Layer 7 of a small transformer language model trained on English Wikipedia (12 layers, counted from 0, width 128). Numbers have three digits each and are written without spaces.
A neuron's activation on a vector x is SiLU(gate . x) times (in . x), where the dot is the dot product.

Input weights of the MLP neurons that the questions are about. A number n stands for (n - 500) times 0.0016.
n1 gate: 420560586532352575533525446595377384510728518387136450561573363446549464464550507482486471767546368593464651407543827607607536603573460420381521535438536540331286615551528620341493451425390352717475457377568399815469461525544305500550561320870443429346674362661405664532692419604567527518563683696457556534475406671493490532403201567370470460435622461539750558561473550607383475486322
n8 gate: 454513419532513439523421378477509497556617351310571348648484491643278403468500577296321487422510609471409452474420490519593586583413400531384528522389507473333823739565550418506629809666377367775377455565615562493537343410355412483590548645326548522393408470365599591605593475390645448481503631553410553392554500573471657673477574626544547419468545598477674471568452602759389490510433
n11 gate: 515518638441377399376400566307620503576539479555536512452587568466535666760542569660503467570390404629551497302441562506303503631364560358514497535558494500434455310303477447636524730640460379391401566599535419539371357650307625709455452395500485586614752503575644413500438538469544454464615546587527365676673503519578491546404497635591503542353401606521397579485444497441390394506494
n28 gate: 475536399604530587533517490427522488335478525573670466456469440602538386644426561507605561453598537529611475495553454538434772386528500550516464491617335486436495579626417529638458388500509445537480522574518618463460542434560621563385410419613370590498396447368470629483563493573615566441608570464598610528488562495483376607462567390414433500306603570571503413569445522624452586570388
n78 gate: 206557410529547494482440387354332470387553447441576605340528500522676438422468608711618448432543425453324439450552589489593546503464556384356517562648444643382471450432517480511739421587433586626538637374564399306405439468563573497544561474503648428602650539485438619526494548515358478622583467553643554514486593506698520352364763443537473518343422311474370621515579419494457582471540
n82 gate: 388521558495484477610375403476474481431503463567497524471672526579449555570474618531474458472331417524460516421547534432367471547392602401659553406458484374530503537640558369786476482417535585466445375547505434508510536409580530570497516353631257549628311595552463597598524477503556597518408426526516370492510419514602595304367521382469631442521589616453497608497420448321322471531443
n87 gate: 648449594452594244646667439665522471509425604349565409422400446549491529744565523583641448331420513426529581668277554475474404465484562387552547469461805425565500640464360618478623547519460618484610426474659500507414227535540469308555342445500503545437423631371520406455480535543333457222639431568490408354641584587381466500577497449421669341474500484468769324474503698612548643328599
n106 gate: 572319597513591457452369399483254439673798513538564557611555447475552463407412517517533463601527533490524668530586417603640414623481429646443317610483323319513500551412438576368419604533532437426382758574240468578494477698599686531470380480436544526399560312350473363262852474607382401443651602582379680458573461538711494626295571487402651386621346523621535544466591510497563449679384
n161 gate: 574607555630485634485436683299536763475577647169588702796458407538521371529518650525514529574300435665607581438413460430314598749264559539413546620578418357433554386592609676629412401511437439390518745474289549485392431766564294586398453537807434608293580417573425642752444539688568503507504348593336525556504666413474476536568449650482626771482434425416299485676452507533529445522601
n191 gate: 576524227589410485490512475525576632518391407355469413274512388503635669420388584521491463371565580547463618463509641423386534760590643353585241506412531511482426587638446637457621464377627421553289358341445473347533518565544605519605546463351522628376546410438547374509408567363533586581500330483528621497457446292707556497321519488597516463333586540438468369556321402653537325387439
n194 gate: 727584445544473680539487483360456469463497589458410569459414342461467942660576387537378288384541534421607596397473361352507561402513380334458717368594483516530595741628513476395390620476625321593514479514687632438500411325402596272565285593390644365460320372684447550470475497754724444445564720453414503681497397674455507491394411480453407473521493386442578587469701592412588617439442
n220 gate: 551665634463645457614693477455425534552510274438503449483666569525516344640439382397739446558694714591581409678440596436577447483416291695596337399497350509400313588419497536500587744457282507632628762497623276480513674460483392586409420527453490427549444545570555497493624467386379430436632394665440651329637555514718497527458453500497683382359453480450413232486434467403374341596513
n267 gate: 553386694602643542450547403493797523381575584378675400494491377430456555584438377455558481713622587435507526681538340637387337462565474397365607322333500398599259406461522532694500487404451605461587526584439497262670590539348575599704490458442668497585449396419599469545354443467361297503459372550374617571355534503497695477550416424632625477691574652464493425360449657462596422573378
n270 gate: 551464554437490593517627563347379426357564322439510453393600516433542615453255517540474623555473503590540433420569500429660374315590557713456432506612721367452503624686303447428497484460494227440346373416192452412309390430374503493380630463497607451304655479607237539355493526414539627543634310521467428670450539486443478524500530565448385299463567221457528456544257483414263547639434
n280 gate: 523542471623448419487640585467548487494467615766493392405342328386452526458575520623561467544636386529642454484561477362568581568393438582388611339503477658334529444553667371622555547542659673556824373415302497549537461624657649463255334386435696603621552625669510722722550347507481469389637643553624605400494547554503594485470543526303599382604370436653568477539649452526506490349571
n305 gate: 490434463421557407397396580401386324451659607500557731754481565522604490540618326411473457623497383597460497467612378465477434606564382539440633616554575593513706547537374701319617380457356375379497667399532548551474370573479422390430597550376420804497649552453281565467669369348235357199556585643637448487503293372664570434365470523533381674493390556533590456534516371510592315612480
n314 gate: 625278392493406632648507471555574533437613540357453377464535348520451424496493240261389385357507450431478478432468432503489382593476435361281384364694379634299614674555570571397612319267400422627449658786334361584507565453566612386464543468396716568567482422482371489653367405585584486457465599608594711604550483686583607529403471577089590507471550560237522609601611504321543816361418
n316 gate: 732700374295354611346570388503483538493599551659486520412444447346437538625650412557628547621325612585291388507490476513514473523598650378429424421807321459441537647390411697543381444557390737640350466568550579592497530578444368423561351469361595537675581507612628698564476527287424451520517327608663367653530365542398308509532568490613241493544311470680574383602570446402480476262517
n1 in: 370564318420364458627258477622515512632449725354624322554549466614496562554422314588760261444619604500418434523416489385593596561452395358471511597359433536537277512391414530454554410435496420597636562496427638434467650616457365338395442368519338824398359636616626222527755617257523463454833398433790534077508242516461515569572512379455492271438465606620637648446540274431626379447339
n8 in: 636507380464503338476507360480575551666544550643376513360448484541578406630346413619368503442573367557567534406325454529344467649371661642703428813608442593256639597291474526421654668434513447419299547527462726358471374630688584599483560664356487441363787548517599506753383409431441535497438446530570500506603545510610462640382366389454552390530390411417611443500590510583299355540540
n11 in: 574591445637458483450439434341406262507514517539434677299533544497695552380524580401469617533500600493524472403401264344421822510440670390500577473553377224271500545619423313432421657648480507497548683514373270625540321565415577465580658535445617459715442368658511698486592578568385329631676391516445497507548557571662583371457451723604435787531428442428446552344407466449347337520606
n28 in: 580732519537563581458488509542617583432513424642494405456442466425577420585478532434381532674422513601589627592506597615390713381640627421575601405599481617712475649494628400506402350450358491398446573335603543538346261355429460422462327532383314544386313575434348460425532525467691479332450664629503565561591582523431515604719636525599246592364727522541484487710400513509522503463397
n78 in: 488713550626617496540375527642595520462676267393418543434433477592342535635446516615389454200850473302652418260752634277415577619429414620585443496638535619481231414598455576462392549485633580329438589508638343473470407384694335691271654865690465531526531291678726553454456394532455574535401378430446413351743470328523489427263733455526739562554701626550613504481309508588500520389439
n82 in: 509408453454559442615491518706540645597532474536556526491339706547349577619603459306593503446509366515680541570457491610375471399503524582528526545411515685531666421435545486293526491503494624485623523388571644627503442316608361575456520523468412457337503470471614494486368534515600494523468482351576434441692763312427413785567526454469371585512392417488506577503601697584578603465459
n87 in: 593471415671503597305812471503557322414260529490638516650550417407589671575428363532403513324571490360609431471442513622299355442421392509528643560391517485575665464503547609420546582565575465539285578507370535454659461409610604356800516533467347516262445753532603411510393322490449472428452530544477468431565478402712537590412461535481609510679490269669341684572448594565487388391513
n106 in: 418473469545559658489510639322541563510324682617430521416305497335490493386430406486317420510680510559489413385332538473385362486440566470242629450447026371677711343750261462476500655334557633479427566570631470574507462649379355404611452542479483476581445468510472632699482452536432460493469794370490503537455524460389417500694434412473813678691344500413341423465477431466459388473434
n161 in: 443524500542286313612613563200541667670571342607370440696497459454248422573553651718528612375416646339634648279379760624406406507355627530553456405237482438520556486627432462565560446497533679511507640409313645422530514643432429475679650486483434597353431489667521571438435261680510376426445386408622637544660378431444597738511623449483445777580549521507453564542595684535555489472538
n191 in: 578705500467477487397302444507578638503544467263266716453580581308655681441590603618546662686609368573443437530425648510424628467478430387421523397574551571580441597604590565683566584368548542634384254457371442285380302616402345592547556630430600461562503493391537655408520617479506462603321392606517490392497661493527595461390757575626556683364444575779659386530549556470438426592563
n194 in: 340500643383458259482588253663395391449648409479451483500493432573341433497507340514341688493282503650542353632558400497462769493681636473540466399479447726400517441496396479442538247476670637636587528692577493405364573615603473382413569406670622527276576529722614503445700480317670344664456737595691551517483705471650600506475497595558788566441476459552558546371536476359507398541414
n220 in: 507486569575663473422453541426514545524727552405656503455453497444429531610597531486483528627596552538720597500551541666669582708374420353356712270363482583649531521409727582493545530510678357778407469361247580528543699497737520422514727420697483555759589521651444587388504314528524339559571419497462767543308470504576407599743524503551457452334469398465417441444613493257510368329476
n267 in: 537555520700543553544490616564627621284647340439367483603571464469377333487343480510645656564236540437493540556602553427440546415474400326522448468500601626452586500564628572624450362530643480403390351500664484688418308487558545408563768337586596457393608442613432513634702646490549383367474402597659406395794465479460532453534403542461698384686427549659390755250447467493503634359572
n270 in: 482365340475500547541635623556610537645368595245438595616496571342232548395391595658342489412630449653581515547507658643511554486504620500759458461382696470517529551361384589482387609597344539558384373453728412511472363631660546448758554635645689568411525440384344556479500486537631639565571456345358298549366500436536340312289679408443432500692623364286194592624436464612715800511583
n280 in: 540381400617575390552524404610542420441348478223453471367528402636389450415575590535401439490290593511680586572521344534268461698383381642612503600598544749459443690471538563532468389450627384611625482723800396525350518507182476269400415611589704765455429682496522521352386552559703585432465631477557462418415431204639688580533460290681567407257493556443660637507533535493514406412557
n305 in: 417369630664614697688401573690314582283619382467309561427480460277705447573239748295400549625653286634480423464680368477625311536598463665712500570553619500586403439418308540297508661492519440577573545679521437835546532553388476612354746398670455444670596777391471717197433642462314674658254657526269393414472508680488469438466659456468784496593666588512399611618628620383528631292524
n314 in: 735422510503503510457433672356773580289358448493510648341347577389594562442455369422459651620336401493535503366775435361551449432616569533605510580444322602358459410399530727676452513575579517483341658628395347424398507565634457468483586434603559592715360414579704473327489668358372441641419430334596591583456603450572704641425562571587759528521370527500439263493426507473680663476688
n316 in: 528604559341551519484496296360604651447532429780902587512564220656668722387638685345547543481406555476599532563430376481488376655421461401403447390488440445500512555433500577612202530523380508524492618555533591421710574665580477689351707759614484411714481402512484389570573466245531343634250572625637381477609435764414267644386701615542496642414277465300443215496409286290442674640648

Each question shows a token from some text and the vector x that enters the MLP there. A number n stands for (n - 500) times 0.0085.

" B": 428531591618418493526501333393438528599398464528437550327471519516342382394596536400407474413544474562571363508632457609570452536369514562486616516559538704555487388641443480553511584412405551436623541661311519546674394566689581419555453440699368487700381457412582445498504492379530485218365519550476388520377382475573436687404483456480263572441499441531383501353533569426380437492575
Which neuron lights up most? n82

"ere": 525437614599496473506456392387465516551293471456377449319487576619515376541587564471446684393500493542594293392575630485419689455296514515627682506549541641538462424568320539487570471538710530464397363619318442522642400454568511405494500419469420431589523359435683346526414497454550585419453469395401289410322413521501423609431495420644546391516721488581474519498469600394254479557510
Which neuron fires most, and how strongly? n191, at about 1.3

"areer": 611402609517514475338563410310694405685414566357396496384488614637517421535491489441401613348549516467597403537592634602638482484436526434437564449426552594610590664632550495581567449513502573453678494597541513582746331567562477470396412307529474502424471383483576294536510436493530496453522537282467333523383434602512404387440652581603533424426580535549357480421493553283282352571681
Which neuron fires most, and how strongly? n87, at about 1

"ence": 483468530542648468563604494431516458486384433363516544367588389546464418612507568328527557414530493545491494481564379551461702423180581589535601484444584685530474421571301663512526631452540696471422386514574503597628380581557246489480490409429567617684402453555649590513504505548496498439376561207507468416311457498566371620462566490591618537620616531691453450334645573421315516535606
Which neuron fires most, and how strongly? n280, at about 2.5

"se": 463483552555510444543554422420529513542274529435388535363548482640486427527622564440484553466485425587611477386614409460443646388376507479583599515534596567526367497553311531520594410429758440371441429509431379475630320543612482467524518522502476537718414472405759332479494503540524666528357580399515466314388472539447238633407511353786450463451631507648585384444551756438319478480511
Which neuron lights up most? n191

" club": 511527625581497465438439412404657513567467488287412364435489387531446387397519557418412561391524450493610431547563803743391567408495630481572586428517528604542625468671557542675535457436491385426616409564606449620747448485662566390303534481584693501563610338468546443524530684419511580480564458330472407342444391458639408527472695473522486387488627520492459471295500517534281428654511
Which neuron lights up most? n191

" O": 380428513579482408405422367460430630564433400332456554369453559579339442451529529492432455465531489530587364515630554543434508482417507489510685529554512628569435465537320458714508415472561444468516527719367489521646318548572627417416500440552359527579475334457613329458497398398591627314371405380449343535431279496460495546322451443501355433322617458520444499302607675423259462495540
Which neuron lights up most? n106

" later": 462632468426438440535428495359591349489420454426448510622439485596454463563450618429421545427438390492514428618720562536443562489422570469549670495452600520560481656532393448439464364426597671482567523494319519541606219451680302358369350460599512337433579381337500282569436487494574643432483405659461333536346385515461478817425599561481586488513726479451309489406426547459411455474497
Which three neurons fire most, strongest first? n270, n161, n87

"on": 455531440463487459512620478382478453584274395446516644537388533541437558498618584492513456420597413604470460518563353533377684427329541646388706424489585700511485453519320578510544453467575433430707417363468439561503374417651448500544600609435564478743427412505764387590643567442562506511450495335534344517276397472533453764343474524566429463513580626638596448483445563468398615505623
Which two neurons fire most, strongest first? n280, n267

"an": 403548642558601403516533281460495337545417445535577443657643487510489412462594540441592324311325452640468401510559531496467645383327407482651623435574451731531538423532272582511521490504452524485490501615345442561663341604565495443458446520606475387720421446507589416488468693447576560529427450284548259606316379545533439265396683545497314564432543523570473404568453567482430461471600
Which neuron lights up most? n316

" he": 572519444516553484382537312330597565560288576464444475393401601440415278422528642502531644474556406445563522528636512525449488374441429377506635515452517508499491545594556381524648454620630508444416546519375466611554241544628264347520460431499474369484553416426507288595552435376611574424525549562470280411437380423606473753453426540567497659524570348518376521370592519347403546592481
Which neuron fires most, and how strongly? n161, at about 0.93

"z": 473544507546363532509557355434522487531411551702432463550570446601414484423602381295576546421488412606433487387632494428452764353418507466472619598532435493534334516655340598391495511466447462486576529619430406437597486570538436383525538405613502505765402379532599480445543561384644593445256543409567493328577467520523354649467529478407298472286602640416441616545599571511337468549527
Which two neurons fire most, strongest first? n1, n28

"al": 487462557476586481475354351334423617623404446528593628422473535571428323444441474432374447427498480393572463426561529606495566465279460584501576494489570734440531422718429484519561420534532392426484509608482548620609328390530333321408522449590453506622444325313509471444515567518349590534458490474478332551331520474591324498335662570469459421638446645597519403425425471240454429599650
Which two neurons fire most, strongest first? n305, n78

" S": 489634582532535504433359439395549558518497485504497434292496497531299437435521450424595340437571438492500410453600468522536559435368589510535544582650500574667443486605301479671430423413536497428594389634357487492653390643571498499605496320580407551683510365427611424500519531346598480234311441532519455375415344529551441621368632467552339601510594506441408543326562476407383339535459
Which neuron lights up most? n316

"s": 441385482516523475431486298312546522632509485342450484441592517582506292437519596472468597479451376462554483424514483589504570535355491534575518517494555655491511598687296485534488541478627385441537471575440473495601127516552557285411507362610387560631510393366654453525540443533617474457496616455487272470394392580521518518377550560631425505650518524506513489363503533369390430591458
Which two neurons fire most, strongest first? n11, n8

" He": 552478515391532548347415342364529500617302508509460472368421586479379315419609522466475468477437412399531513496630613493524455407397475354518637545450540485535392501639557417447625509635603468458437557543421456592535217569668411316558459400513451434490476428484534313539517505332588616376500497561376317362441297470575532699461441454532516659442671351550448541405530551332478513640488
Which three neurons fire most, strongest first? n87, n1, n316

"h": 478384443534485449531432365427500429493288462476509605558339506554276515560675409491423532490419477405547327350455488630346590432393536435560547468530533771389358501499275622467579516468480509380586579583320404501642419491539452454577430506669424550672512388386681242459452540416442408507417515311482212471264531546411361713476525539543469546484592604559582567527447530534378398549653
Which neuron lights up most? n87

"other": 375497329500566487370466435363665534655454480609526489480565500570417337419538603554431629368566412408537465511543537668515528447269693378597606475501513485541591502452515614300488383609540568377655329565498476493761400507611311345356558587609600518428574425528458421611652458479395522441393491482559502478427448471726478651512721490392360577487662409407330540410493566446294540635559
Which neuron lights up most? n78

"sh": 524539689587371558514493379578324491531381527433366427525510586531371432564534374429557493478551401473458396408485488480512735537378365533499567558544481430391540490576293643338560542562525553435583447674414464533744406672594377488391475476542413617574411434637676292588511540411562584379366525257524393440377522504410429697549511547544421467491770481661549529485539511526486513576788
Which neuron lights up most? n1

" University": 432376596520641458494454401354467478577383478503364522390500536651431419536419630370450477420564477547587394427531542633401611442371520510472604385580555680632481526577263609705526351500603516402386508513524402598649454534593300369386531496620519553597530412487542337506483589442522587498419527330563312560378273482458440647425552394475462343599691532592455425362551670285286481557647
Which neuron lights up most? n270

" not": 522526540444514461623377312423696380632650486522490520459659463612452398490514611396648564639534451323622417479631268471454645425537569459410523481433480656679467607599496596455556458482647636448580470676382457553670284595469517502484498335540580384435432550634556332534404512327576656466483411555317449391380416389471483495370473511507460546512692536457357509422489495505418599537412
Which neuron lights up most? n267

"ing": 481589453507470582476523509343598562695423448526529574616737324609359422564504512497392607656462396582530475451602528570459693417299611440541593550573421611567493413508265571515499400472463637492531326582458443568834424415664521536427472445590454646545490402509530541490647414452369560432276575414549489559461452527553325636600694394558351483474539500458333469328602575449408460600440
Which three neurons fire most, strongest first? n316, n28, n161

" and": 508483565460454507500399389419572428623392417448527464393497607561360433587492608535474580456449585553569438439558552507478540520498454532569639649502381565606393601484423599532506449614393465476429498560320447547557109610576466406504416375493480389584408409487535353566517454514610738309514584649438296321500365488590442717567591393624586531508611371509514438440505542372349424602651
Which two neurons fire most, strongest first? n87, n8

" After": 437555577442550392553447569345609488652569522507373490537280707597459443418562712537523415566581492483621437475626563465497538466435504470514632553561478460651495523578495567379458557637424549640686500554516493606550226519600491357385249410586446425605616363492515226545425405526541683479455530407517534347390365445530585732424373566558616574571645440460448474417425627419469411614438
Which neuron lights up most? n106

" N": 317569684538562502450435305436465417502446484515453469593554571509471462426666438459488432413416358662556475434527529412528584344552521526498641462557603652559544523619283668673466556531581553454438429699294449554718497618513473362536426444589450477779354399487640382481462517438625505373195478420526372533413331497533390441330641422438342508428469532629516422427605609505408533513497
Which neuron lights up most? n316

"ts": 488405505591430395402317449329577488753430499472457359420627507739377458474551498487545561361609479467621428379470465513569573452341459472430520393490593559526472445567385459406603522473501487581570405581402447559613322541557424368408452312553416429581512344553686409488565392495587766466526604454456283344340532601476446703342480591616484470600545642505523390427491515265396497494487
Which neuron lights up most? n1

" serv": 466513530536606552355460394369585371593406505591360515403583616602375414650623522525496518371619328512545545407534503607535625517539593514402486539662549610686414647596335542606542464577597527439547416601367494572723526462562514267542451539444595475632427487506485328279472596411506561494422381483622357406427482445458473548335497537664396551488669536455406612419604657298391562756542
Which neuron lights up most? n106

"a": 453578585391437441599581468585522451614445431387484475446326544494397480577453346498524386533653347516571423458608541565387549635478582330375673523518435553490443399543367515465511431485537428466603248576232430605672440571652380326505411338566352469480559382515637475535587546400513704589517527659443446634344540579367541593362685596433545560340732513397526435446544474448552399447644
Which neuron fires most, and how strongly? n1, at about 6.9

"r": 518549498578434574528582463517361705604382568271509346538501779438535470446533413394662457319421365622622515495615588593431549504407342531418525560524413689415322413550532474409591560477251487520372417744342548597609544371503315422497592430504457407525500326473495434582620446439371485431570437460433397358383490537503609637353417572486331424444614481517485397446557589323361626518491
Which neuron fires most, and how strongly? n1, at about 8.1

" J": 456533584612518554484387308445356409576452480544404346364523543488445323518627460454515448591478500600559344368617522531527514453402582460546639508677590490632356491614344686640531538448529520436556504757266455497709433495522491417484438329660498558694547413426530463477546442370421385298283450441437444335477372479550399566415548432457347593468555570548392483436583561392400534626488
Which neuron fires most, and how strongly? n305, at about 3.7

"man": 436611592564521516426506363411617458527417425568465520500609575590375364571471609338490545412487364566552440512620617478451741492178547529518544603499440589610481410628398500558518349493670465450516456585432484446637392442607419440484502500569745548644592374597540374436603443437546582357342545317518446436380583591435411710466497507447379500447701583642564611475468680330457455596550
Which two neurons fire most, strongest first? n28, n82

"ain": 435570437514602485445576262503461459519282471559496465463555521621364447490580535414532477423603421417426519502672528531353704400219400457503607724550523764529470478535256567437525391597688617496563404556425409494679463500596513530516591385518535504702433493504507395480494607412629654492334474358548434417434404507574457365398566427594384391564655645560464561510434664407269581516500
Which two neurons fire most, strongest first? n78, n82

" ": 404557551461411450521407448377401502417357375516441512423623598594389488562692521548513573410566477511614361553670506497465561474296532451485629555628488650567484488582396499611534505409524521378495440579419388606586326534639589373587406427537503510666527479491547529427559516474639556392565492503439175528361352628500556504436607632681520581393669537485313555373515478447139474608585
Which neuron lights up most? n11

"ary": 425441449503507342512391345386553499668425437482501592424551569675487379612501648552401511493511464554524385407507502674500562541242449549570544519544536608475588514611391481578448523461565467385675482398435421614532308496519260389399511523596404482558410393284739515545489554466482587568345416393482304467351519631492390628405590605506510543607614505657503305373506394377265489529566
Which three neurons fire most, strongest first? n8, n82, n11

"ister": 318614480505486327490373406361602433687455399588558579409559508668465519573508580491560465328569378533596491345670575672456645476342530491453672541600501616516423402605477639446500510492543679433586292517528519563689496581601342494456530617555524578698519380563449395405649560469496652472468470463580335456466494424660382575314645495586375521536799537589508439411503437434370517673449
Which neuron lights up most? n78

"ub": 523500500412533490527575375463667417661355427393402430561486461438572565582517328396357637454649526419494424456420691602469660559477568458535517545407467525597662501487583470611469389496659634474540299556439533628605404644620430518494499467588475287565490346615470300549446631515528592560416487397468602660335608557498565469287555638481541426369511555535395455382448435555293300743616
Which neuron lights up most? n191

"ant": 586470480479640509519518470505683579511409348512556411639582517611562472543563625488694535363434348321685435314616427610510713350460314432595481469494621543705483559527460518420526479458468562348535327571353601499705417579499387365435437403608583427561459410620469493551613329511632597474489412689517509465470369405475413354595394506592554515547645522404322488364428515377575491419591
Which two neurons fire most, strongest first? n267, n161

" class": 461633519534540481551538403411656470693505563431427527298561416591401315519545615428353445467596579578721339392643544634523496498355555563548597497421517608682647530568404517536487592588470436373561401585411383549663460506555517335464613380627476409495363412554542463566543512364561536420485433453570456304380551556582455587429619558420285437458586545466351476384566502357268491700501
Which three neurons fire most, strongest first? n220, n270, n8

".": 420581416413513447443293488409614491569364445419379445429517554489402395502543608530426616379376476531564436420631471590469504578400626448555616528575380468474511507514408466579463626438394457431450606573379399587592323533532531374517408330502499492652465460545537502481567503575623581301565557655364223509436278586489560373538603615551494471518723554482427556481432517258203334626590
Which neuron fires most, and how strongly? n11, at about 22

"n": 399579641634583559602471526369548522576280483447546517403408479436523421594545448324443635450564329634570413466637505594528638374476573523504740478498482601406608601603518747510322410561478445499589448740424532611575519283618385326354401517526396620548411439666579488599554453500538450468550384420399350609384527568554304603379543491438460624557612446563402463497610391469558482380551
Which three neurons fire most, strongest first? n28, n314, n194